Layer 7 of a small transformer language model trained on English Wikipedia (12 layers, counted from 0, width 128).
A neuron's activation on a vector x is GELU(weights . x + bias), where the dot is the dot product.

Input weights of the MLP neurons that the questions are about. A number n stands for n times 0.00055.
n12 (bias -0.060): 114 -57 -115 56 -89 -22 -112 -8 -167 99 26 54 -160 49 77 -210 26 226 -37 -32 -13 -91 9 -17 -284 60 218 49 17 26 -20 -11 -87 -265 -40 97 98 10 82 101 137 -7 88 136 41 69 183 -133 -192 -37 -71 8 48 54 -58 34 143 -9 17 -157 -73 183 243 6 63 8 140 -96 -236 -119 -115 28 -99 28 -85 123 -103 -129 -99 223 21 138 38 -73 205 -69 142 63 136 -339 -202 302 -86 -41 -13 131 316 8 -120 -5 -45 -80 -115 243 -265 -53 -13 32 -11 -84 184 39 -143 -128 -103 27 45 -76 215 117 -83 -78 -37 -158 115 -61 288 200
n14 (bias -0.107): 108 87 -7 202 -154 5 35 -80 -222 241 -23 -27 -178 72 -18 88 57 -43 12 -252 263 -240 -21 49 -39 16 122 90 211 268 153 -119 44 -76 -62 -155 -46 -141 212 -183 -30 -115 -40 192 19 -158 111 -11 -186 22 201 19 174 77 4 273 126 115 37 -15 163 24 197 8 -203 -56 -155 -69 -64 -68 -217 -132 176 -117 39 87 43 -173 29 -218 -53 58 -6 187 -25 27 -51 -138 63 18 192 170 23 476 -24 233 -35 -59 -94 113 178 -79 -193 20 163 -22 22 -20 57 286 -103 -59 95 -54 -7 12 -212 320 -4 23 22 33 32 256 -368 123 7 -99
n43 (bias -0.068): -4 168 -48 -42 -212 -127 65 83 62 101 -43 223 -141 15 -32 -29 -186 -57 60 56 -60 103 -113 -92 -85 22 -24 124 -87 2 105 68 184 -188 -179 -88 102 98 -72 54 -247 75 46 19 -28 34 -24 135 45 -168 49 -183 -97 -78 7 103 61 -254 27 -16 -96 38 19 7 -21 105 115 53 169 138 -101 -77 -70 222 103 -37 -154 140 31 -28 90 -59 78 159 115 -40 107 55 28 -198 -128 37 123 -10 -79 -111 -52 -125 -40 -337 74 138 -15 28 -78 256 -61 -26 20 21 -109 68 -169 -132 -36 66 -109 -8 88 107 -58 43 202 70 44 295 -35 -218
n65 (bias -0.051): -95 245 74 -103 -7 149 42 -15 -58 -178 27 -37 193 -9 148 18 59 -190 -82 -196 118 58 236 -185 130 198 14 218 153 225 21 -82 107 -10 20 -252 -236 25 -61 -19 103 -70 -71 -4 83 60 -61 -60 -29 -108 199 -44 -111 152 173 -119 234 49 -99 26 196 27 53 62 -97 99 -90 24 -138 -99 -254 53 -243 270 104 46 45 -4 -158 -10 -41 -304 29 92 164 34 -123 -30 45 -185 25 225 50 -29 36 -49 -66 43 72 100 -14 71 -140 -11 50 -250 -34 -15 -37 87 -13 -138 89 -40 -130 57 -41 -39 83 85 -63 -28 -59 -142 17 45 -52 -55
n88 (bias -0.055): 9 -10 110 21 4 -87 -194 -73 -104 -54 -51 86 30 169 -304 47 -48 -128 -7 27 -74 17 37 42 -11 212 -30 40 31 45 -154 30 -26 27 -63 178 -91 145 -93 64 -171 137 135 -3 -15 -71 -52 234 -218 268 -13 148 65 -23 -202 18 148 27 34 231 88 178 61 -86 165 -86 38 -17 -10 -97 -72 -59 21 159 -78 38 50 98 -240 -107 22 51 -177 50 -82 40 67 -74 -167 30 41 -141 -17 -69 -114 -7 -129 32 140 -59 -163 -66 101 -24 77 62 70 -194 63 129 -94 64 272 -2 -139 42 33 2 99 -29 -48 38 -31 -117 -207 -140 -14 19
n92 (bias -0.027): -62 35 180 -96 -2 189 84 4 -101 105 115 44 -309 -3 -103 97 79 36 40 147 -47 -2 -289 -42 11 66 -234 250 6 36 -125 279 -93 71 -180 -19 -63 -137 5 -53 56 107 112 -175 44 41 -109 14 42 352 55 -93 39 -85 173 -16 189 130 43 59 10 62 -39 -352 -90 -36 16 73 -111 1 -34 -11 99 1 103 -25 43 -60 18 -9 74 97 40 71 -67 -27 -13 -102 -70 -22 -85 -44 143 29 168 33 -138 -21 112 -60 104 -102 234 103 -155 -171 -42 67 -148 109 78 71 170 -115 131 176 -42 -25 108 -111 -54 -154 49 123 -412 -73 -88 -69
n95 (bias -0.079): -28 -113 92 106 67 135 72 161 252 -91 136 -7 -98 74 -123 85 -169 4 171 -122 -154 197 71 -8 -6 -249 -112 43 -63 -163 90 6 -189 -42 103 34 -42 7 102 -109 71 163 -104 -53 -54 -93 -14 -138 68 -84 119 143 33 -5 29 69 12 -162 -4 -240 -153 63 92 142 -293 99 196 -127 -197 -95 25 -74 198 -25 55 103 -107 -2 55 152 -171 164 63 70 -227 107 47 -94 -131 -163 199 24 -38 92 21 64 -33 -51 -121 -13 48 143 -33 -189 250 110 -51 -32 208 34 194 -231 7 -117 -20 -80 -77 168 257 53 -37 -13 -115 0 165 33 15 -135
n167 (bias -0.024): -53 65 155 -49 198 124 -197 27 102 83 23 22 29 -55 -37 -171 -45 307 -22 -19 -5 26 -194 42 -47 -18 -48 -153 38 -167 -2 -43 -45 -45 -132 -91 83 240 147 -51 -97 55 102 -38 -97 -101 -31 -45 -221 -146 51 -147 -11 -103 -110 238 -40 81 93 94 -67 -170 24 73 -362 178 249 -149 51 83 -177 -83 -212 158 -51 89 25 55 60 131 24 -108 -62 -52 -135 0 63 -52 -61 71 89 -149 -33 16 110 -156 -43 289 -16 -91 -178 -133 -47 -62 181 37 -93 -147 9 109 -22 28 48 -33 96 55 265 -87 -64 -91 -108 148 176 16 -11 190 -39 -93
n211 (bias -0.072): 34 -22 -34 -85 5 127 -66 -5 -60 -9 60 214 -18 -131 -48 -116 -183 -5 194 53 -155 -29 163 -192 -52 -156 17 263 -74 62 -74 -191 131 152 -87 -38 16 64 -41 40 201 7 -6 -42 -89 5 92 3 -59 -83 94 35 -85 63 -157 107 79 22 55 22 121 -7 85 24 -263 25 -104 99 6 152 -30 216 58 -93 -43 -37 231 48 -10 -3 28 170 -45 -69 -28 162 9 272 201 -60 128 -38 135 121 67 -163 -94 138 -288 22 -22 123 -146 -197 35 -69 110 160 17 -80 -57 -88 -82 -67 -161 -94 81 -103 77 -55 -70 -125 12 -85 28 -87 44 36
n255 (bias -0.084): 98 -54 138 104 -127 -124 -112 146 23 -107 131 142 35 -3 -270 -96 46 59 75 24 -207 -173 -18 -59 166 135 -221 45 -78 55 -159 187 84 57 115 -131 -113 138 -37 -162 218 -116 87 9 -29 -51 -284 118 34 89 -114 142 121 -40 40 27 -146 13 -323 -91 140 0 170 29 -6 -113 -103 22 176 102 110 -254 259 18 97 72 362 68 -213 91 -218 -7 43 -218 181 20 186 -19 -222 -87 -9 -128 59 62 328 22 10 100 0 -114 -185 -65 -18 161 26 -188 -219 -4 -159 -202 189 -166 -148 -181 -108 72 24 123 -151 311 26 -221 13 45 -3 -84 144 38
n262 (bias -0.071): 91 -29 -227 -44 42 154 166 -200 -10 -36 -9 26 186 -179 56 -43 6 111 -13 10 261 146 128 -49 118 21 -129 -156 50 210 -91 -154 -123 4 -57 17 -18 -197 138 -81 218 -53 -148 55 14 -27 -57 192 -123 272 270 4 -199 131 -116 35 79 -78 -17 -2 -120 163 84 -82 -113 91 222 -149 -202 -66 115 57 70 -70 -256 -115 -29 109 240 -33 120 226 -88 79 1 -67 93 -84 107 -257 -162 -95 -99 -202 -104 9 275 127 1 70 -130 71 -343 215 -111 157 34 -171 -87 78 132 90 -60 116 -53 -78 55 -56 10 -71 -155 -13 -33 -132 165 -135 137 -142
n315 (bias -0.080): 70 -46 -146 -67 106 -12 50 49 -82 -174 71 -150 94 41 -93 -88 34 37 97 26 37 -39 -99 84 29 105 -65 238 -23 136 16 -127 156 51 -7 -45 63 -206 37 96 155 -2 17 32 121 107 -15 -66 -49 -49 208 -141 -144 16 -184 187 145 -15 -26 27 -70 71 -119 -23 -170 178 -3 105 -14 154 -40 11 -102 -54 -92 -12 318 -161 -125 142 109 143 227 3 -71 17 -94 -98 138 79 45 95 166 -78 -11 -142 -103 48 191 -12 107 204 -95 -164 -70 -10 124 -102 61 75 -241 162 101 -35 10 -70 43 -43 -17 46 -67 -106 -29 -46 -247 -50 162 156
n382 (bias -0.102): 176 -265 56 229 58 -156 87 -43 34 -199 -15 153 5 -37 171 -67 110 -8 -84 104 -33 -236 16 -128 47 87 -13 72 -14 133 80 -17 -68 -29 35 66 68 223 49 -243 69 -73 -60 -95 -78 -158 -167 -123 -98 -143 273 -73 181 165 76 -10 27 145 31 96 236 -19 229 135 167 -149 -171 -104 -84 -9 -93 48 41 375 38 168 11 -10 -29 -186 75 275 130 -67 47 59 -114 -2 26 60 -36 -119 275 -95 -17 42 -85 137 -39 83 -30 40 -23 2 -130 -179 -168 -143 -138 -138 35 -266 9 55 -90 -106 -170 96 6 -82 5 -42 -52 -76 118 105 15 -173
n403 (bias -0.049): -101 -25 -147 55 164 -229 106 142 -4 -168 -26 88 50 -82 188 8 29 -168 83 -209 -123 6 27 -130 97 92 70 27 -98 32 -100 161 126 80 -138 72 -49 241 105 176 136 217 -38 -100 -83 -90 -94 -71 -42 -68 18 -80 86 128 121 -41 -168 95 4 70 115 112 115 26 33 162 -124 56 -71 15 101 150 75 -26 6 25 -134 -352 16 68 -11 -67 -339 -223 -93 -8 -31 104 44 32 -60 -107 85 91 -82 34 -81 185 -6 22 31 -139 -36 -16 65 -56 -178 140 -44 -96 50 -35 142 64 23 -147 17 252 -126 25 -172 -27 -27 29 -67 -32 188 -135
n439 (bias -0.054): -11 64 13 -114 151 138 -33 188 55 -33 8 29 -92 -149 110 -16 34 -134 64 78 -216 -50 115 8 123 58 184 -59 113 119 87 79 -5 2 -15 79 183 7 -171 -106 26 25 -210 -31 55 -231 193 35 -57 144 -34 -36 -151 112 -91 -28 93 62 134 233 -233 -22 9 -5 -54 26 -51 142 135 -71 0 233 -57 -146 -127 -38 -70 -123 -286 7 154 138 46 -97 65 176 -268 -146 176 102 -90 -26 71 -126 207 -69 64 46 -114 30 -231 7 -46 -14 -54 -91 -252 -157 115 -40 1 -33 183 183 56 2 -200 8 -298 36 214 16 -147 -157 95 -150 63 79
n454 (bias -0.043): 13 65 -2 -5 279 53 71 -79 -138 -194 95 155 -126 -94 129 20 -112 -71 -62 104 -2 99 57 -155 -233 -25 -23 137 80 -123 38 16 -123 -116 15 45 -90 -100 63 28 29 -29 -123 23 49 49 -193 87 -5 216 -119 64 7 158 -109 -90 138 12 40 -3 -19 -25 197 -1 -93 25 70 -49 113 84 -28 148 186 -221 66 1 -18 -169 -138 -72 -89 -304 -56 49 -101 -107 23 32 109 -22 125 53 104 28 -11 -132 -29 42 -297 98 -47 42 67 -89 -16 -176 -54 -26 -132 -29 -39 10 -20 -80 22 50 11 -105 37 -16 31 12 -88 24 35 47 17 70
n462 (bias -0.054): 84 -109 -79 -90 -63 27 -63 -93 91 -135 160 -32 -16 9 67 -134 165 70 112 -98 -146 202 -5 -74 -152 -88 -78 30 79 105 -33 -52 -14 23 83 18 -120 102 81 101 48 20 28 81 -179 -100 90 -131 92 26 71 77 14 -110 -8 96 -20 56 129 111 -44 144 22 -48 104 -37 80 107 -61 31 -101 -93 -11 57 -66 -183 -225 -134 115 153 -69 36 -40 -30 -225 104 115 -102 48 -13 -71 -146 268 -183 -138 -236 -67 147 162 -71 161 -177 -28 103 -52 195 30 -222 125 66 -75 166 -142 -115 35 176 -3 -60 -100 72 56 -147 14 -85 -144 188 142 16
n479 (bias -0.030): -80 -95 30 -45 48 77 -11 265 67 146 -57 89 -114 -56 -3 52 -138 45 405 -50 -186 60 13 -143 -78 44 -65 -38 111 145 84 -75 -51 -79 178 92 240 -21 -70 -44 141 -131 -183 -103 -151 -40 -79 -92 111 89 44 -87 -68 131 -111 115 97 17 57 -15 -81 -75 -152 31 138 -5 -32 -25 -28 0 93 -58 101 -78 -12 -80 -23 -18 -61 -211 27 -206 24 123 82 108 -8 238 162 -48 -53 -2 76 131 -54 -192 17 -191 -8 28 16 -243 -74 117 78 289 162 -223 5 -55 -106 -95 -187 -17 149 1 -97 -7 30 57 76 -107 88 102 -193 -24 142 -46
n502 (bias -0.046): 44 123 336 83 -171 14 5 -130 -15 33 -3 210 12 -76 70 -225 85 -3 178 113 31 -89 -51 54 140 211 -34 41 52 80 126 58 -293 -75 75 26 -55 152 -268 130 12 -35 59 131 25 -45 91 -37 -7 47 75 -178 -67 -28 46 97 -103 -13 167 47 30 124 42 36 -19 241 -178 -254 30 -143 15 -15 -33 -13 -86 -66 21 43 -29 -112 -273 -74 -21 247 -5 25 -161 -185 -67 -259 -84 -116 -70 -101 -11 49 -40 102 -84 -170 -95 82 -14 -172 187 71 15 -25 6 268 -66 -26 -103 -60 67 138 138 202 -51 -103 -42 -106 136 55 -188 236 109 -178
n504 (bias -0.062): -48 -17 -68 -51 145 125 -28 -28 100 125 -38 209 -99 -42 102 -26 14 -110 15 -19 132 27 11 162 -60 -245 -22 20 36 175 -171 134 -33 -28 -51 -32 -106 80 -11 42 70 -43 63 -85 33 98 38 165 45 71 -233 20 -155 -9 103 -84 140 176 34 -97 128 -66 -71 38 -279 83 -94 -125 45 257 130 223 -170 -205 -186 -60 -133 67 -108 -51 108 -202 125 -29 17 89 117 79 141 30 28 -10 -58 146 -121 -53 -47 -43 -147 93 76 -41 -99 -115 31 165 -14 5 29 20 -47 -63 -69 -364 -218 48 218 105 -90 86 -5 34 -17 28 -64 -172 5 -73

Each question shows a token from some text and the vector x that enters the MLP there. A number n stands for n times 0.017.

"in": 9 236 274 -13 -26 -19 -230 23 154 -20 -69 -239 71 -9 30 78 19 12 32 -97 21 17 13 61 -80 -222 129 -94 39 91 -59 27 230 -213 -63 -107 -84 -37 -115 200 -130 -67 -2 -78 -48 -108 -51 66 126 -144 103 -20 46 -51 -220 -13 -18 126 -5 66 82 -24 -18 25 -110 118 -139 195 60 157 29 12 72 10 48 -45 104 -79 70 58 -225 -60 103 130 11 89 -12 -152 91 -1 39 77 101 -164 -65 103 -13 -39 -87 100 -55 -23 74 51 15 36 93 92 -63 -91 -68 119 11 -7 -83 -103 -40 -226 -210 -4 -11 -65 -52 -3 95 137 121 -33
Which neuron fires most, and how strongly? n65, at about 1.1

"cl": 97 -107 119 55 -17 44 -79 -173 70 142 56 -202 -6 28 -150 109 24 36 -68 53 -112 103 49 26 2 7 -78 -70 27 -205 -39 84 -11 -146 -198 -85 -106 -45 11 152 -61 -87 -220 -167 98 -24 128 -162 102 -21 174 -63 -51 -191 17 82 -52 -166 -49 41 -57 79 -60 -69 -84 -73 -151 45 213 31 110 120 147 -104 41 -95 70 76 157 18 11 -1 57 221 83 -67 61 16 -6 47 -100 -13 -37 -35 29 24 -150 88 129 46 54 -92 175 5 18 30 157 174 -238 -11 -82 83 8 -145 -88 24 44 -45 141 95 -31 143 -107 -68 76 17 -71 31
Which two neurons fire most, strongest first? n92, n43

" |": -125 184 -20 56 -19 -17 -182 -169 41 -174 -170 -51 109 -13 -55 75 106 3 -66 -87 -11 19 -31 146 79 -370 33 8 -13 -64 -97 -108 31 -76 -100 218 -59 -125 3 163 -141 -88 72 -58 61 57 66 -71 -19 -14 16 101 86 -28 143 -44 -63 -84 -127 108 -119 -29 2 84 31 67 -89 114 143 17 -23 18 -36 100 -53 153 35 2 -21 -96 8 -50 -154 32 -64 -2 -171 247 22 91 17 73 -53 -152 -38 -24 -28 217 0 124 -167 58 139 -29 52 81 -70 170 26 42 110 53 -81 61 -170 206 54 -29 -125 41 43 134 -70 -77 70 153 -239 36
Which neuron lights up most? n167

" the": 10 21 -40 157 117 21 24 -85 -89 -18 -9 5 190 -2 -3 158 22 12 -26 15 125 45 128 103 -18 -128 -39 -84 171 -64 47 -101 -133 -12 -60 -89 -65 -101 -17 81 -80 -60 132 -28 124 -16 109 2 239 -51 -50 -108 84 -268 76 -38 -4 131 -159 -150 -89 128 -163 37 -151 112 -99 186 4 -67 100 73 84 -9 33 129 46 -19 122 8 -11 55 106 -55 66 65 -64 -11 -3 86 52 -137 124 -100 -169 22 67 -27 98 -23 -220 24 -95 123 41 -122 -42 26 -191 -237 -147 -24 -155 79 -172 173 -15 -110 153 -55 -12 -1 -37 -6 73 -105 -26 131
Which neuron lights up most? n262

" Le": -70 67 -217 152 -54 -10 -317 -126 207 34 -58 -97 123 -12 -138 -48 99 186 -167 -79 -91 115 -16 231 65 -171 -83 -52 -32 -145 113 -36 -61 -43 -45 24 91 -177 68 160 54 80 -266 -49 67 -1 82 -186 88 -86 -34 90 84 -55 -9 -123 -4 -48 -115 -78 -24 28 -96 -99 -38 -22 -165 -64 127 57 -8 -72 -61 120 65 0 12 -6 121 -88 49 51 33 -12 95 -64 25 176 55 288 54 178 -73 148 78 -19 27 103 -47 94 54 -19 42 65 -82 -13 28 175 -91 -43 -37 50 -89 158 -62 -8 -35 -79 44 80 63 -155 5 -34 -21 -60 40 -37
Which neuron fires most, and how strongly? n12, at about 0.21

"att": -181 44 -66 136 3 35 -204 -111 24 -31 90 -89 57 181 -88 66 -41 79 62 131 3 69 11 54 -13 -114 -165 -210 119 -59 12 102 110 -39 -45 44 56 168 -17 28 -253 128 -253 -95 91 93 11 7 -39 -102 125 -63 27 4 203 24 12 -71 50 33 96 -12 -111 27 -58 -70 -57 133 76 -140 -86 -130 -40 -42 -59 -34 25 33 -48 -298 109 62 73 -73 94 -136 -65 54 -112 119 -181 59 -53 16 70 78 -117 -1 -50 194 -157 34 44 81 -39 93 0 173 -87 -14 -93 132 -133 235 -98 89 -60 -72 108 27 -114 57 -80 9 106 100 49 -38
Which neuron fires most, and how strongly? n43, at about 0.91

"rib": -237 168 -23 117 72 -1 -119 -83 -52 -100 -129 -10 -34 -91 -8 171 34 -66 -24 103 172 37 43 -26 73 -10 -28 -206 -111 -175 -54 -22 -3 -80 -221 39 -2 -6 -63 119 47 138 -39 -58 106 -33 -40 -224 154 125 51 54 161 100 7 -101 134 -190 -76 -170 -94 -27 -61 6 53 -4 -109 234 8 -41 55 -66 -56 -167 -12 -18 -24 61 27 -19 -68 -30 -104 288 196 -69 114 -58 49 12 -23 60 -31 -91 -144 142 -14 -19 -4 100 11 97 107 81 139 28 -4 -187 48 56 50 -91 106 40 -7 11 104 124 183 -103 47 -34 -191 -28 -47 137 -54 -44
Which neuron lights up most? n95

"\n": -19 -76 55 95 61 136 -253 -31 60 33 -134 -70 41 -57 83 4 186 -38 -25 -62 -235 -23 0 197 -140 -142 51 -27 -24 7 -129 11 186 29 -22 -43 -51 -243 -1 223 -60 66 -8 -36 213 -9 -1 -37 35 -116 -149 12 224 -179 18 -92 -23 78 -161 -45 -60 -76 -152 116 -44 131 -66 83 55 -15 24 11 14 29 111 54 -67 -52 25 81 -23 10 -128 -65 35 37 -29 -34 107 105 124 104 -17 -114 -68 165 -31 -17 -21 44 -158 33 45 247 67 -71 33 160 -61 29 -277 147 41 135 -159 -90 -147 -165 -57 15 106 97 62 -31 162 29 -22 26
Which neuron lights up most? n439

"at": 37 -13 211 -24 17 -89 -44 -141 -65 -23 -41 11 107 59 63 130 -76 -14 169 -112 -205 24 127 162 -81 -91 71 65 2 62 -74 -92 162 -210 -96 -72 -6 -103 0 58 -33 -38 54 -137 80 42 103 22 46 -82 8 -136 21 -132 -215 119 -164 110 -87 -113 34 -9 92 -85 -132 135 -193 173 262 39 -3 67 66 11 -6 -17 146 -48 82 -69 -129 -22 54 80 -124 -23 -24 85 16 102 64 -10 -23 -59 -162 102 -84 -3 39 94 -160 19 23 -14 0 -4 -10 232 -165 -160 29 209 21 158 -103 -71 146 -166 -104 47 92 55 -149 38 -25 -12 132 70
Which neuron lights up most? n211

"14": 91 -19 131 53 7 -22 -164 -52 -14 81 94 -116 177 17 -82 115 5 -64 60 126 -95 1 47 -57 -14 -211 75 -23 22 -67 35 197 80 -5 44 -81 -20 -22 -46 121 12 -213 -57 -106 -80 -66 -116 -103 262 -66 41 -122 192 -140 -46 69 54 -72 -72 -1 -16 -62 -216 73 77 -22 -99 20 34 172 97 144 35 123 120 -58 156 -7 49 218 -16 -62 -72 58 218 -36 -26 -28 34 -124 28 44 -86 -98 63 121 14 54 93 24 -110 -134 36 -24 118 42 -36 109 -295 11 -100 57 114 35 -55 -147 -63 -247 103 -130 -78 -61 -213 64 33 70 -103 72
Which neuron fires most, and how strongly? n255, at about 1.1

"|": 51 -92 -30 171 107 105 -20 -220 -149 18 27 29 133 -41 -16 76 60 -53 -14 -4 103 141 19 142 -33 -1 -105 2 47 -87 63 -15 -139 57 -17 -132 -125 -115 9 47 -132 -42 29 -140 104 37 228 -1 83 -9 -84 -114 272 -156 42 -69 31 73 -139 -153 -29 87 -90 169 -177 135 -142 97 26 -120 36 60 -7 -6 86 121 -14 -36 58 35 -80 151 -13 -86 94 92 -65 75 -5 68 169 -72 -11 -144 -56 -30 77 -45 79 -25 -130 -10 -76 157 -43 -129 17 74 -173 -192 -232 95 -105 -4 -223 120 95 -65 89 25 10 -14 -51 -30 117 135 50 84
Which two neurons fire most, strongest first? n12, n65

"7": -6 -16 -11 66 -68 -52 -15 -68 -34 17 -27 -157 153 56 -77 57 84 8 52 65 82 71 89 67 -3 -347 59 -165 84 4 20 5 84 -24 8 140 -16 56 12 262 -97 -41 174 -48 -71 -80 -20 -232 69 -99 143 56 225 -283 70 -91 -91 -201 -185 49 -149 -49 -77 11 136 199 -68 -93 89 73 -37 59 48 9 -22 -48 15 -63 -15 -131 13 -150 -38 -5 129 -64 -36 215 17 46 42 152 -91 -82 119 -90 -1 105 12 181 -135 -68 103 -115 122 61 -9 143 127 99 82 -164 -13 7 -73 55 32 -103 -39 -72 -87 50 -217 8 22 98 -159 42
Which neuron lights up most? n167

" L": 64 92 -29 267 -53 68 -26 -139 167 119 -5 -163 124 -25 -64 43 54 -11 -121 95 -140 -10 31 65 40 -269 -78 -112 218 -31 52 -47 -44 -20 67 2 -18 -156 90 202 151 -13 -131 -127 135 76 60 -82 166 74 69 -87 -8 -222 -28 -71 -164 -15 -95 -73 -49 -6 -97 38 110 85 -91 33 104 43 -19 24 -106 219 -34 -188 109 -139 128 47 110 113 -112 -3 16 41 124 97 105 136 108 76 -93 -1 116 89 0 -3 82 -79 -94 -149 -28 17 -59 26 85 30 -129 -31 -21 86 -58 110 47 -162 -81 -97 -57 -51 -77 -12 -98 -129 117 -16 -182 -94
Which neuron lights up most? n262

" his": -52 24 -81 114 31 139 -24 -114 -69 -39 -10 -113 229 74 -96 25 21 109 -73 13 199 -37 90 113 1 -200 -15 -95 34 -41 81 -145 -81 -121 -53 -122 -84 -62 -37 129 -13 -36 -38 -39 55 51 69 -31 211 -36 0 -57 123 -241 15 -37 -25 117 -214 -100 -145 111 -169 -52 -182 71 -143 68 73 -23 127 153 147 9 -9 87 -69 -20 164 53 3 87 136 5 17 -31 -100 -14 59 99 19 -131 121 -16 -162 74 74 1 86 -33 -148 38 -80 30 21 85 88 13 -155 -154 -241 21 -42 146 -122 91 73 -89 191 -27 56 -14 -70 51 89 -189 -38 118
Which neuron lights up most? n262

"2": 98 55 80 75 33 -155 -126 -25 -23 6 78 -71 53 -31 94 115 56 -57 146 122 -42 81 65 176 -50 -357 100 -151 -48 -15 -7 127 116 -36 68 161 33 18 99 280 -187 -52 42 -16 29 -65 -10 -265 67 -139 153 -94 221 -170 -149 2 -87 0 -99 -49 103 19 -114 14 43 120 25 85 -13 94 28 94 -30 24 -44 -116 77 -46 -78 37 -6 -120 -117 -102 55 -58 -88 2 -86 75 84 33 -77 -235 -28 135 60 46 71 -1 -240 38 41 48 98 81 31 -44 -79 37 -40 -94 129 88 13 -171 46 -74 -53 54 14 40 -230 88 115 -38 -244 14
Which neuron lights up most? n403

"a": 3 120 30 78 2 -73 -59 -217 -53 -146 -172 -2 4 -3 -50 -34 -97 68 186 17 75 82 1 114 131 -162 -7 -149 177 -59 85 9 93 -121 -25 169 -77 -31 5 89 9 4 -211 6 130 -80 102 -101 -34 38 155 27 118 -13 -7 -271 -11 13 -62 -189 -53 -9 -49 -41 166 -97 -26 40 -89 -3 -109 -148 -79 -78 47 1 24 56 34 17 -82 53 -15 -27 170 -192 25 11 34 148 -95 -53 -79 150 23 -3 -93 226 198 156 -49 -39 18 40 -49 188 -78 92 -24 -63 84 49 -18 275 5 27 -63 18 149 -112 108 19 -201 -132 -43 30 -71 -24
Which neuron fires most, and how strongly? n262, at about 0.82

" as": -39 -86 159 204 -20 45 -55 7 102 -46 47 -57 -48 15 -6 125 163 -3 -17 -43 57 104 -162 153 8 -170 61 -47 -81 -121 52 94 33 60 -36 -87 13 -113 42 -10 -35 -41 178 -227 171 57 -25 -37 173 -49 69 -47 148 -295 119 78 -111 148 -156 -55 -16 -22 -245 -92 -185 -18 1 11 36 90 13 94 47 -187 39 111 -24 25 261 69 43 68 110 -42 84 -105 -145 64 -73 33 -20 -7 -70 -62 -9 54 17 75 14 -53 -169 -4 -3 116 -77 120 -125 164 -206 -98 -114 13 -50 65 -134 105 -50 -43 156 -99 -2 51 -33 -51 -108 99 25 -55
Which two neurons fire most, strongest first? n92, n167

"op": -100 72 -194 113 -144 -116 -124 57 140 -108 -60 -179 89 -14 77 55 97 47 155 149 75 73 -70 52 -137 2 37 -37 58 111 72 -136 -46 -9 -93 35 155 -117 44 -120 43 30 45 -215 -19 -12 -8 -150 -33 6 120 -89 232 106 -42 -134 -44 -12 -35 -105 41 -112 15 45 -149 -2 -25 141 153 25 -3 2 56 -38 -10 -67 291 -108 33 -109 43 -70 -129 28 47 -55 90 -14 -51 293 81 130 -22 -34 -196 231 -247 19 75 232 -159 -38 128 -73 106 -23 -9 81 -53 6 -62 -3 -65 -70 103 -38 -44 -48 11 -93 -63 -29 -65 102 30 -1 0 108
Which neuron fires most, and how strongly? n14, at about 1.6

"v": -22 -82 23 104 -58 -35 -71 61 140 -13 -101 -122 -106 134 -60 130 135 -59 -42 140 111 205 52 18 50 -215 122 -105 17 -89 62 -1 170 -235 -113 -40 -122 -23 35 60 -67 -63 -137 -111 -30 4 56 -135 33 83 -86 -37 305 -50 -91 -38 -40 72 -46 -65 -12 53 38 -20 -70 78 -73 271 71 -13 -50 -102 5 59 135 -152 202 -14 194 -170 -46 -49 -10 -85 28 82 -64 192 -110 8 93 94 144 15 -22 -43 -208 74 54 6 -10 -119 0 10 0 -87 -41 151 -43 -30 -70 39 151 -59 -185 -9 80 18 -71 -172 16 267 -92 29 -24 3 -39 -12
Which two neurons fire most, strongest first? n14, n403

" inc": 109 -88 45 32 103 -69 -12 -176 -34 82 -30 102 -44 28 -95 134 -76 -112 10 148 73 85 -45 191 21 -177 52 -92 48 -130 5 29 90 34 3 -6 17 -102 -189 103 158 -113 -87 -101 188 115 140 -95 158 52 63 -104 135 -110 31 121 -119 82 -72 -273 -135 98 -8 -15 -21 90 -1 100 118 -141 105 -49 -3 -115 -50 -101 -8 83 115 -39 117 77 60 22 45 74 192 91 -121 147 -82 37 -68 -185 -64 -15 -53 65 -12 -184 -205 10 -7 -6 -10 106 3 -55 10 -87 -48 9 -7 43 -99 79 -168 35 122 -105 149 -35 -74 -114 9 118 -62 -188
Which three neurons fire most, strongest first? n43, n262, n95

"n": -73 84 104 93 108 178 -131 -29 41 70 31 -83 106 65 -11 24 126 -1 110 -17 63 26 16 111 68 -226 6 -149 105 -106 211 44 -70 -41 30 -111 -41 -113 -100 92 -127 -117 -132 3 131 97 156 -103 221 2 -101 0 158 10 105 -59 -46 60 -92 -19 -81 12 -50 -58 -8 -56 -253 163 -158 79 12 -99 -53 -47 31 25 125 65 -20 -25 -133 58 -30 -65 72 73 -99 20 -171 32 144 140 -13 -125 -57 284 -155 -52 2 64 -32 -155 -44 -64 114 139 -88 230 -126 129 -229 123 -51 -64 -8 24 -59 42 63 -203 -29 30 66 10 -17 -32 -144 -77
Which neuron lights up most? n14

"oc": 38 38 -10 149 56 -6 -93 -121 32 -117 -105 -56 21 -57 -103 170 158 94 30 134 -82 -42 -9 82 -141 -131 96 -23 107 13 -170 -61 -20 -90 -12 22 -105 43 -60 224 172 125 -51 -92 274 -23 -181 -45 121 19 2 52 145 -76 -28 -89 36 -104 -82 36 -112 -133 -27 -52 -54 -74 -132 168 131 -87 240 14 -155 -133 -4 -70 -35 89 118 -73 -239 56 -91 118 4 -3 -74 53 101 185 -118 94 -7 76 53 173 -134 -35 93 -80 -173 -83 -46 92 9 120 59 -17 -66 -97 -46 19 -96 33 -27 130 -40 -75 -8 108 135 56 -59 -96 20 -28 82 65
Which neuron lights up most? n255

"24": 55 -90 130 96 -72 -118 -90 -197 -78 95 48 -94 63 139 63 36 47 -102 12 34 -65 62 40 65 -19 -137 -17 -67 53 -114 31 158 67 -48 4 55 -72 -73 -11 64 -176 -124 155 -6 -129 -72 -30 -39 146 -90 25 -57 221 -252 -3 21 -2 -54 -194 -117 116 -30 -153 149 -52 126 -70 38 -13 114 219 121 -41 101 -45 40 59 -30 62 144 88 0 10 29 76 8 15 64 -151 -46 57 28 -165 -122 27 55 9 62 162 249 -156 -32 13 -15 180 96 -63 201 -115 -148 -39 -101 87 23 -160 -69 9 -85 42 -108 -18 26 -213 43 -46 176 19 -80
Which neuron lights up most? n255